Layer 4 of a small transformer language model trained on English Wikipedia (12 layers, counted from 0, width 128).
A neuron's activation on a vector x is GELU(weights . x + bias), where the dot is the dot product.
The model reads these tokens: "t" ")" " |" " Ar" "na" "ud" ";" " Brown" ";" " |" " D" "az" " D"

The vector x that enters this layer's MLP at each token. A number n stands for (n - 500) times 0.011.
0 "t": 516 463 483 638 578 493 478 477 625 540 747 565 487 650 357 444 478 415 664 524 482 383 517 450 271 422 450 562 620 674 409 457 695 473 524 514 491 453 480 594 454 381 394 360 647 583 346 541 429 497 492 536 384 432 525 461 565 464 387 719 404 532 472 342 526 499 438 745 514 27 463 299 448 394 411 656 664 668 626 422 725 292 437 444 626 513 568 407 473 577 523 504 624 453 582 434 586 432 467 457 611 641 617 523 688 583 422 568 557 411 372 448 474 419 521 375 557 437 509 527 386 581 520 532 485 474 318 375
1 ")": 492 595 386 580 655 496 560 427 323 335 668 666 430 391 341 365 532 410 715 457 498 469 661 542 363 512 420 556 545 432 401 397 693 540 530 468 597 529 387 380 510 443 750 320 485 614 428 363 451 512 640 560 285 486 343 556 409 520 393 679 441 779 466 364 575 524 402 607 519 294 603 583 427 463 289 673 427 618 452 494 370 304 491 467 577 337 604 375 515 472 584 648 674 429 494 252 454 295 472 492 733 583 628 447 524 597 540 593 795 392 487 701 536 338 473 482 621 420 674 515 530 497 458 715 457 491 381 471
2 " |": 509 498 340 583 634 514 560 458 297 431 514 604 421 322 370 384 343 449 588 503 535 397 670 596 316 513 529 623 449 536 363 542 665 515 509 416 612 478 509 468 491 465 702 326 490 641 403 406 379 450 685 571 382 545 378 537 385 564 378 667 401 781 673 347 535 529 479 643 540 227 459 552 486 488 309 700 423 505 488 480 382 285 513 556 562 365 601 417 526 393 634 618 644 481 450 200 427 237 496 577 713 604 619 526 549 450 559 560 717 429 522 708 487 335 598 364 557 417 614 609 515 547 473 674 435 457 467 486
3 " Ar": 317 470 642 517 659 518 377 469 176 488 435 442 459 505 315 432 442 491 485 528 623 470 643 553 448 609 519 597 508 615 300 474 657 564 398 551 505 448 521 580 508 275 636 339 464 636 339 486 377 462 692 541 444 494 377 608 471 631 346 592 487 755 459 349 445 486 355 486 679 361 576 671 418 632 352 719 322 555 600 545 288 358 437 471 403 428 610 354 620 581 653 552 615 506 588 240 481 348 404 505 688 505 651 579 600 369 562 551 796 452 354 550 441 255 453 411 539 447 533 624 560 524 545 628 528 499 331 478
4 "na": 362 454 493 607 514 513 417 476 335 373 641 545 510 405 407 403 533 405 631 431 611 431 693 478 260 575 458 612 597 511 300 416 629 484 435 512 577 470 477 557 640 447 734 369 566 608 483 384 485 483 713 670 414 483 314 534 380 562 385 737 426 703 396 317 520 587 501 481 476 397 453 560 410 472 284 713 430 470 526 602 305 372 436 574 348 582 599 408 518 549 499 611 522 445 463 272 495 282 315 446 746 563 633 657 545 428 587 464 788 375 417 577 486 218 524 326 653 549 598 503 659 468 588 645 584 523 448 519
5 "ud": 361 505 381 547 452 457 655 520 191 414 627 426 599 498 353 406 464 409 509 462 547 359 612 627 447 598 448 633 484 621 296 471 583 434 393 486 582 630 588 598 665 440 821 242 512 609 431 545 352 451 826 724 412 476 407 552 387 438 486 694 425 785 305 328 541 598 480 526 535 486 512 567 398 439 225 648 394 536 553 499 237 404 526 528 375 478 596 546 428 454 443 538 458 405 450 357 584 403 421 503 719 575 685 585 539 459 578 508 787 393 576 566 531 340 448 365 561 351 716 663 534 517 453 535 381 410 404 581
6 ";": 570 559 429 608 567 596 603 422 257 340 532 525 499 341 386 387 428 465 557 483 551 451 679 453 367 589 559 576 485 574 327 488 708 468 477 492 591 476 463 530 404 393 689 306 471 603 391 432 400 510 700 538 323 631 395 622 442 527 410 649 432 673 581 388 582 691 390 622 569 216 570 460 558 431 230 662 320 552 541 518 395 361 463 553 470 378 608 444 502 402 487 635 598 468 399 247 432 290 429 529 759 616 634 523 521 419 526 578 754 405 478 618 544 281 532 446 562 472 576 574 571 542 486 685 481 427 504 518
7 " Brown": 537 520 516 655 638 576 414 438 161 445 575 538 429 543 426 446 426 448 608 468 568 290 576 539 388 723 491 504 486 539 304 372 707 606 328 555 522 417 444 454 658 322 674 288 542 587 403 533 324 463 711 557 288 481 363 504 459 472 445 578 504 704 419 450 451 521 486 416 577 303 491 655 333 504 270 722 463 659 510 431 238 408 451 515 476 380 610 495 452 361 483 638 518 474 516 325 496 304 427 638 782 459 620 506 543 571 569 513 866 424 482 525 467 393 535 343 564 450 555 624 605 538 627 673 464 579 468 578
8 ";": 586 581 436 618 578 615 581 385 273 317 504 521 482 366 375 397 446 471 546 476 540 430 648 424 399 601 558 537 469 561 308 471 715 454 463 490 609 436 482 569 403 410 670 304 474 611 430 417 378 463 702 528 315 626 405 610 439 518 402 654 449 673 591 387 588 679 421 676 565 197 562 487 526 449 230 676 334 559 507 482 348 371 444 578 484 368 604 420 511 390 493 619 604 486 432 271 427 287 453 517 765 621 624 551 513 415 538 558 763 413 513 586 519 291 543 423 572 476 563 548 593 534 503 711 550 448 511 522
9 " |": 540 498 339 569 628 560 511 458 310 418 522 597 497 340 346 392 376 470 545 542 502 404 632 515 312 570 510 607 442 551 340 548 677 523 476 408 620 425 523 498 518 506 664 301 442 644 410 412 372 433 617 508 361 565 370 536 483 511 336 628 441 749 670 369 533 613 468 654 545 248 455 533 533 521 284 716 393 529 477 466 281 330 448 571 463 397 607 444 545 372 557 596 648 476 464 219 435 251 488 591 764 586 617 524 522 390 557 534 691 417 575 597 476 334 612 348 534 486 570 630 578 520 490 710 556 547 502 528
10 " D": 390 452 581 585 641 549 434 448 221 520 540 490 411 467 446 377 435 547 580 688 445 437 569 339 478 630 652 588 554 587 315 479 603 552 464 453 539 440 589 574 582 241 818 280 430 628 300 329 294 435 668 514 387 490 368 477 506 474 485 658 465 750 489 308 495 523 552 595 617 422 394 639 340 517 238 650 507 629 550 432 382 345 347 503 318 394 591 474 533 501 536 577 635 542 479 293 479 305 466 469 765 505 659 573 473 416 554 493 783 372 450 535 589 339 655 326 525 388 546 580 633 506 435 680 651 574 464 558
11 "az": 293 442 363 509 546 616 571 349 269 394 677 522 510 502 349 325 561 489 478 481 603 436 592 479 523 582 506 583 599 471 317 461 687 629 332 456 590 413 633 487 705 467 554 257 475 633 384 404 428 478 698 569 446 446 347 605 566 425 474 713 396 668 415 305 448 471 454 513 454 385 412 668 317 579 249 682 411 621 580 515 212 357 452 557 454 539 608 428 433 492 498 501 552 602 557 343 510 388 313 578 702 591 645 547 446 448 605 513 746 378 619 540 469 300 479 404 605 530 657 637 580 519 561 641 474 593 534 371
12 " D": 319 463 607 627 617 532 484 454 223 474 502 478 424 470 439 394 458 522 581 634 496 487 554 367 525 631 612 540 563 568 306 400 532 493 455 448 546 434 624 542 570 215 861 288 443 615 304 364 310 429 708 614 352 517 371 510 533 482 507 690 456 773 454 293 446 530 545 566 598 434 523 539 400 464 189 648 509 603 530 423 477 381 423 477 356 414 608 522 520 489 518 628 597 592 455 323 454 327 429 483 755 510 662 567 471 436 578 452 891 371 453 535 609 366 605 340 519 387 570 515 642 518 424 659 607 552 474 474

Each question shows the input weights of one neuron of the MLP. A number n stands for (n - 500) times 0.0011.

n176 (bias -0.129): 328 259 646 414 640 525 541 424 763 450 476 470 610 391 472 657 325 463 423 497 458 623 415 423 411 565 602 516 525 565 532 466 576 632 478 601 376 548 546 431 468 547 551 459 481 415 421 484 544 402 376 550 561 521 393 620 597 582 607 473 593 436 377 492 379 351 351 235 396 503 611 533 486 476 383 391 505 566 368 623 605 443 559 444 557 656 654 715 448 529 648 652 522 423 500 425 307 486 562 469 483 530 545 555 346 446 433 444 435 550 445 520 467 457 545 497 508 491 385 559 519 543 583 689 463 491 503 438
It fires most on token 3 " Ar"

n276 (bias -0.093): 577 436 514 447 523 269 568 599 505 557 620 429 488 268 624 379 526 482 262 640 540 456 588 600 422 704 470 495 454 436 650 538 385 722 469 445 418 520 447 454 358 574 519 617 403 564 556 503 391 420 540 549 570 411 509 419 405 661 386 572 659 524 622 549 446 619 522 627 640 509 391 511 640 402 410 445 599 584 454 559 508 554 552 549 401 578 623 530 278 451 347 485 369 500 494 362 413 624 503 465 621 500 570 594 503 423 308 539 411 592 424 640 618 532 459 402 526 660 274 500 431 596 411 494 445 331 451 486
It fires most on token 2 " |"

n30 (bias -0.206): 471 541 639 385 331 568 478 449 374 657 580 692 484 438 419 434 332 589 431 510 462 472 561 478 364 621 569 652 456 536 452 484 494 608 448 456 550 355 418 429 627 565 491 624 543 592 396 302 454 396 380 263 506 270 531 494 447 475 472 439 425 426 497 518 621 398 430 575 557 661 253 739 466 491 702 683 589 618 687 648 462 579 404 665 466 422 543 523 567 542 545 319 388 419 372 569 669 583 462 432 703 385 460 491 518 445 295 545 392 570 541 415 531 580 519 345 519 635 572 554 459 313 291 291 568 628 497 582
It fires most on token 10 " D"

n362 (bias -0.171): 483 672 484 560 414 703 516 474 531 599 521 375 454 363 552 421 427 497 374 362 429 372 422 484 522 543 313 429 373 424 455 470 510 458 538 516 593 484 484 413 444 446 494 625 301 341 509 598 384 521 512 516 471 507 654 588 402 506 735 641 722 565 449 652 596 431 570 549 569 432 617 510 745 456 364 743 561 391 444 599 567 715 522 325 579 806 619 280 440 376 586 622 481 556 474 380 389 471 569 427 527 603 451 251 525 520 798 472 427 359 607 608 551 590 425 588 426 317 301 349 435 465 387 444 265 531 526 451
Its three highest activations, in order, are on tokens 6 ";", 8 ";", 1 ")"

n328 (bias -0.202): 491 567 470 535 556 462 791 521 514 478 554 577 370 400 446 595 430 515 610 475 533 500 416 577 388 624 597 582 569 462 455 307 430 515 468 506 601 437 500 462 376 509 552 497 323 346 607 352 531 325 503 638 568 430 565 475 433 515 553 399 413 244 688 472 872 449 500 518 431 441 649 494 556 367 593 602 430 448 551 503 545 594 608 463 506 572 508 396 384 500 400 487 549 503 550 503 621 369 488 549 425 538 752 470 469 659 520 520 478 279 737 467 564 552 578 465 355 687 479 440 607 479 445 331 435 291 395 584
It fires most on token 6 ";"

n415 (bias -0.197): 478 479 386 383 585 596 570 667 515 517 595 443 561 577 634 346 527 481 490 634 447 500 429 672 487 505 611 557 355 472 650 598 505 433 467 617 547 571 436 573 322 508 452 411 495 516 512 607 533 534 466 275 381 553 523 515 525 531 289 440 486 505 516 442 458 497 228 445 535 539 508 433 555 620 590 473 469 364 640 557 535 390 419 627 541 637 454 497 454 578 438 742 492 390 510 500 623 392 527 478 396 568 585 372 437 384 509 518 473 238 387 476 562 500 431 623 549 535 471 630 503 522 465 452 450 519 431 585
Its three highest activations, in order, are on tokens 0 "t", 6 ";", 3 " Ar"

n140 (bias -0.095): 420 549 552 531 377 527 357 345 572 566 538 614 487 554 422 614 370 477 433 377 515 596 445 291 485 589 628 548 359 439 404 650 385 406 419 480 489 603 568 480 495 376 532 562 560 503 632 515 495 481 530 442 602 457 498 545 571 470 468 511 609 413 537 536 458 488 527 538 472 555 460 478 440 534 336 319 461 633 488 493 422 554 488 528 564 331 658 481 632 579 464 602 381 438 560 621 529 370 528 534 530 659 718 565 394 492 316 454 371 436 425 528 456 551 530 483 495 580 566 414 462 380 492 594 581 629 324 518
On which two tokens does it fire most, strongest first? 10 " D", 12 " D"

n177 (bias -0.151): 424 475 411 393 485 390 555 562 603 506 678 287 541 652 395 534 603 513 654 526 472 568 557 332 390 556 583 562 491 476 300 584 630 619 434 525 464 587 506 369 291 406 528 368 463 436 401 407 591 497 264 444 436 388 421 509 332 345 454 601 667 387 573 421 613 450 521 593 425 600 417 509 543 623 554 590 551 590 567 485 332 612 494 635 542 417 644 572 572 680 469 424 587 633 512 426 292 518 619 605 333 341 272 577 444 386 396 589 460 585 398 341 485 487 643 704 527 503 596 544 555 423 665 366 667 691 531 575
On which token does it fire most, and how strongly? 10 " D", at about 0.4

n185 (bias -0.023): 509 477 503 319 394 680 349 489 454 301 733 416 457 441 443 494 601 586 460 395 514 557 361 447 453 546 538 637 563 415 846 652 400 646 530 468 482 574 407 531 473 631 495 506 593 507 584 646 491 242 563 560 605 678 346 511 513 397 514 562 389 570 545 422 449 465 614 537 411 527 443 439 421 607 489 554 547 399 460 634 642 418 554 541 642 523 550 467 539 373 512 494 492 576 599 494 512 472 509 453 554 486 572 477 538 648 317 443 569 533 710 612 419 445 434 633 598 477 357 414 480 368 468 442 589 298 560 314
It fires most on token 11 "az"

n117 (bias -0.194): 347 551 471 411 453 594 292 345 566 522 508 497 513 625 394 515 495 529 395 593 513 479 463 534 454 460 538 452 487 474 715 532 456 578 366 447 556 535 388 408 480 690 563 366 437 432 425 346 525 616 527 641 498 737 529 537 602 310 453 486 411 464 523 409 233 538 332 595 543 708 368 466 487 438 523 480 552 537 485 438 540 512 553 447 430 534 503 380 435 540 727 509 408 356 584 577 560 492 495 641 573 421 598 660 538 435 590 383 500 553 517 473 508 538 449 513 424 590 569 588 587 371 636 430 523 494 519 543
On which token does it fire most, and how strongly? 11 "az", at about 0.86

n18 (bias -0.136): 327 505 555 508 505 434 508 546 403 517 557 471 500 445 652 394 622 330 548 492 378 489 491 500 384 543 510 518 519 562 551 527 443 429 386 333 517 361 595 395 379 474 431 458 645 706 441 562 444 418 577 419 454 628 605 550 575 495 492 491 595 619 455 594 542 546 474 599 524 436 569 521 701 565 721 652 461 345 411 592 490 329 617 458 497 623 487 649 347 472 391 589 399 589 505 591 572 526 513 399 506 489 559 415 536 601 474 520 323 559 468 573 398 337 484 650 471 396 347 653 500 335 363 524 513 444 484 484
Its three highest activations, in order, are on tokens 0 "t", 6 ";", 5 "ud"

n205 (bias -0.094): 494 408 438 392 678 556 475 424 559 546 397 478 484 534 519 332 557 566 550 632 394 497 483 586 337 431 566 704 553 428 516 342 491 648 676 645 351 600 494 466 545 656 552 542 451 538 531 624 529 440 500 660 621 480 365 439 447 301 485 551 466 537 607 376 405 440 470 556 506 438 506 457 602 576 503 472 552 446 411 488 626 610 533 531 521 525 617 444 552 444 294 674 482 500 512 678 474 284 478 641 388 318 543 352 351 554 160 649 570 497 685 377 405 408 397 760 555 580 500 321 687 210 554 541 447 389 384 478
On which token does it fire most, and how strongly? 1 ")", at about 0.34

n410 (bias -0.124): 419 538 491 578 740 361 429 513 393 755 513 590 366 469 700 410 487 475 531 470 487 374 592 553 567 398 434 396 390 521 544 316 579 451 655 576 347 359 376 571 370 306 442 504 500 730 586 412 388 543 331 282 472 553 701 573 400 457 645 524 595 351 442 670 429 563 460 516 519 621 509 589 581 606 430 397 564 625 482 580 627 570 467 658 451 528 622 526 552 604 723 443 615 569 351 359 565 515 468 478 586 611 326 435 506 433 743 593 360 507 310 509 353 471 535 527 333 327 409 522 478 410 484 389 444 648 447 503
It fires most on token 3 " Ar"

n312 (bias -0.202): 645 509 450 684 461 522 583 378 473 553 353 500 434 431 503 481 500 682 578 521 500 576 366 372 576 691 368 460 297 563 454 437 415 533 536 500 503 582 378 517 443 533 306 674 344 497 485 645 541 524 306 548 531 407 395 455 597 373 556 631 576 479 514 583 364 433 552 539 486 347 393 445 573 606 459 593 365 424 476 577 492 461 441 740 582 404 419 349 621 631 474 614 356 417 441 573 517 440 579 512 476 550 484 372 484 546 479 686 513 551 475 511 629 423 576 489 383 707 590 588 486 443 408 679 583 494 542 364
Its three highest activations, in order, are on tokens 8 ";", 9 " |", 6 ";"

n202 (bias -0.115): 494 546 593 278 360 455 545 375 639 300 626 554 380 470 449 427 678 503 675 628 491 405 368 344 602 368 480 471 479 433 515 668 497 697 279 408 468 540 477 494 506 616 458 555 617 574 389 391 424 309 404 625 547 658 410 492 608 619 584 484 684 566 452 529 440 523 503 558 586 519 279 535 554 488 352 515 473 415 420 580 469 345 523 452 639 448 359 599 476 630 586 653 438 650 563 494 538 612 531 456 435 602 528 587 390 543 599 627 511 474 390 369 340 463 488 618 590 503 415 552 654 594 401 313 532 643 712 415
It fires most on token 11 "az"

n37 (bias -0.364): 412 479 503 540 376 399 546 485 545 577 512 575 539 445 655 387 687 553 305 534 418 279 541 633 378 625 497 425 441 406 778 396 566 523 321 482 581 509 435 439 347 509 594 437 532 367 282 500 555 609 516 468 399 435 494 418 500 348 494 411 516 471 466 533 613 654 554 450 565 531 389 546 546 537 637 526 546 642 386 440 456 568 461 487 274 597 787 642 483 503 494 622 534 578 468 444 403 546 379 485 451 555 662 413 360 452 280 615 374 522 448 473 500 497 479 480 561 488 312 615 526 556 419 616 492 402 391 803
On which token does it fire most, and how strongly? 7 " Brown", at about 0.23

n211 (bias -0.104): 596 513 289 533 476 463 643 594 468 646 632 512 387 600 645 179 566 491 328 467 515 381 628 610 653 547 568 673 608 560 622 428 533 473 274 450 549 481 494 506 527 460 500 301 509 599 548 401 656 536 388 459 668 480 521 367 404 582 411 520 470 593 658 532 460 450 512 494 318 594 383 533 368 527 391 465 588 233 568 622 666 512 485 358 585 574 286 399 503 647 405 619 356 447 565 509 635 712 572 614 300 476 625 408 574 544 736 482 433 487 544 534 458 418 456 503 485 541 463 565 429 415 462 425 280 461 364 590
On which token does it fire most, and how strongly? 5 "ud", at about 0.27

n231 (bias -0.290): 728 539 389 562 434 700 459 348 546 356 490 658 513 497 519 412 464 649 545 395 571 529 612 424 674 412 241 415 516 506 590 516 328 627 269 273 633 635 469 386 271 402 459 547 475 646 527 643 662 733 569 422 430 541 636 395 566 677 621 556 458 603 424 445 541 438 466 584 519 245 478 453 592 565 356 284 500 497 403 654 530 560 546 496 497 397 302 480 469 711 582 521 432 561 589 391 443 619 529 566 288 338 515 576 586 602 437 620 416 697 433 604 575 543 500 350 608 507 419 571 596 504 411 584 573 547 568 558
It fires most on token 1 ")"

n15 (bias -0.103): 528 508 406 294 407 452 561 497 386 531 532 457 536 689 473 551 451 451 336 466 616 535 465 476 565 621 484 657 581 613 500 516 466 375 321 650 563 562 539 607 479 497 470 546 398 805 502 534 440 497 482 544 412 457 513 384 515 436 358 429 559 406 495 551 425 643 389 598 629 557 522 450 731 432 437 538 614 556 467 638 525 583 660 700 421 668 432 606 455 503 475 535 547 515 449 457 464 460 462 370 400 484 447 411 342 503 338 474 561 603 399 538 603 646 454 397 471 616 522 388 489 400 539 410 392 483 619 367
On which token does it fire most, and how strongly? 5 "ud", at about 0.19

n133 (bias -0.159): 438 442 588 503 551 448 598 371 567 478 416 552 495 515 383 509 429 540 303 536 516 687 548 508 520 481 553 458 615 518 632 561 477 667 388 553 514 516 543 508 641 469 510 453 490 452 426 424 607 447 544 392 545 683 492 510 539 356 386 540 497 374 569 671 544 465 477 521 516 628 427 518 414 533 411 450 623 587 473 421 618 612 530 465 564 427 516 381 467 507 417 497 356 378 451 526 359 452 529 508 747 565 485 508 637 278 577 507 307 602 517 550 370 380 576 376 523 481 529 521 427 463 401 497 388 727 576 332
It fires most on token 11 "az"

n402 (bias -0.256): 673 378 479 422 438 396 529 418 403 638 615 639 384 709 536 606 533 734 545 309 419 443 376 565 430 521 621 577 485 587 633 530 544 589 517 606 554 328 555 521 561 494 580 389 467 463 745 520 459 663 561 458 511 407 444 365 610 644 444 207 581 527 535 406 565 572 538 443 327 503 404 392 497 320 556 546 447 542 585 485 548 492 377 372 503 308 549 516 617 491 347 420 332 526 473 467 441 585 497 562 701 325 687 423 377 433 529 543 365 567 517 524 456 454 575 555 547 540 512 421 422 482 626 318 435 472 563 759
On which token does it fire most, and how strongly? 7 " Brown", at about 0.23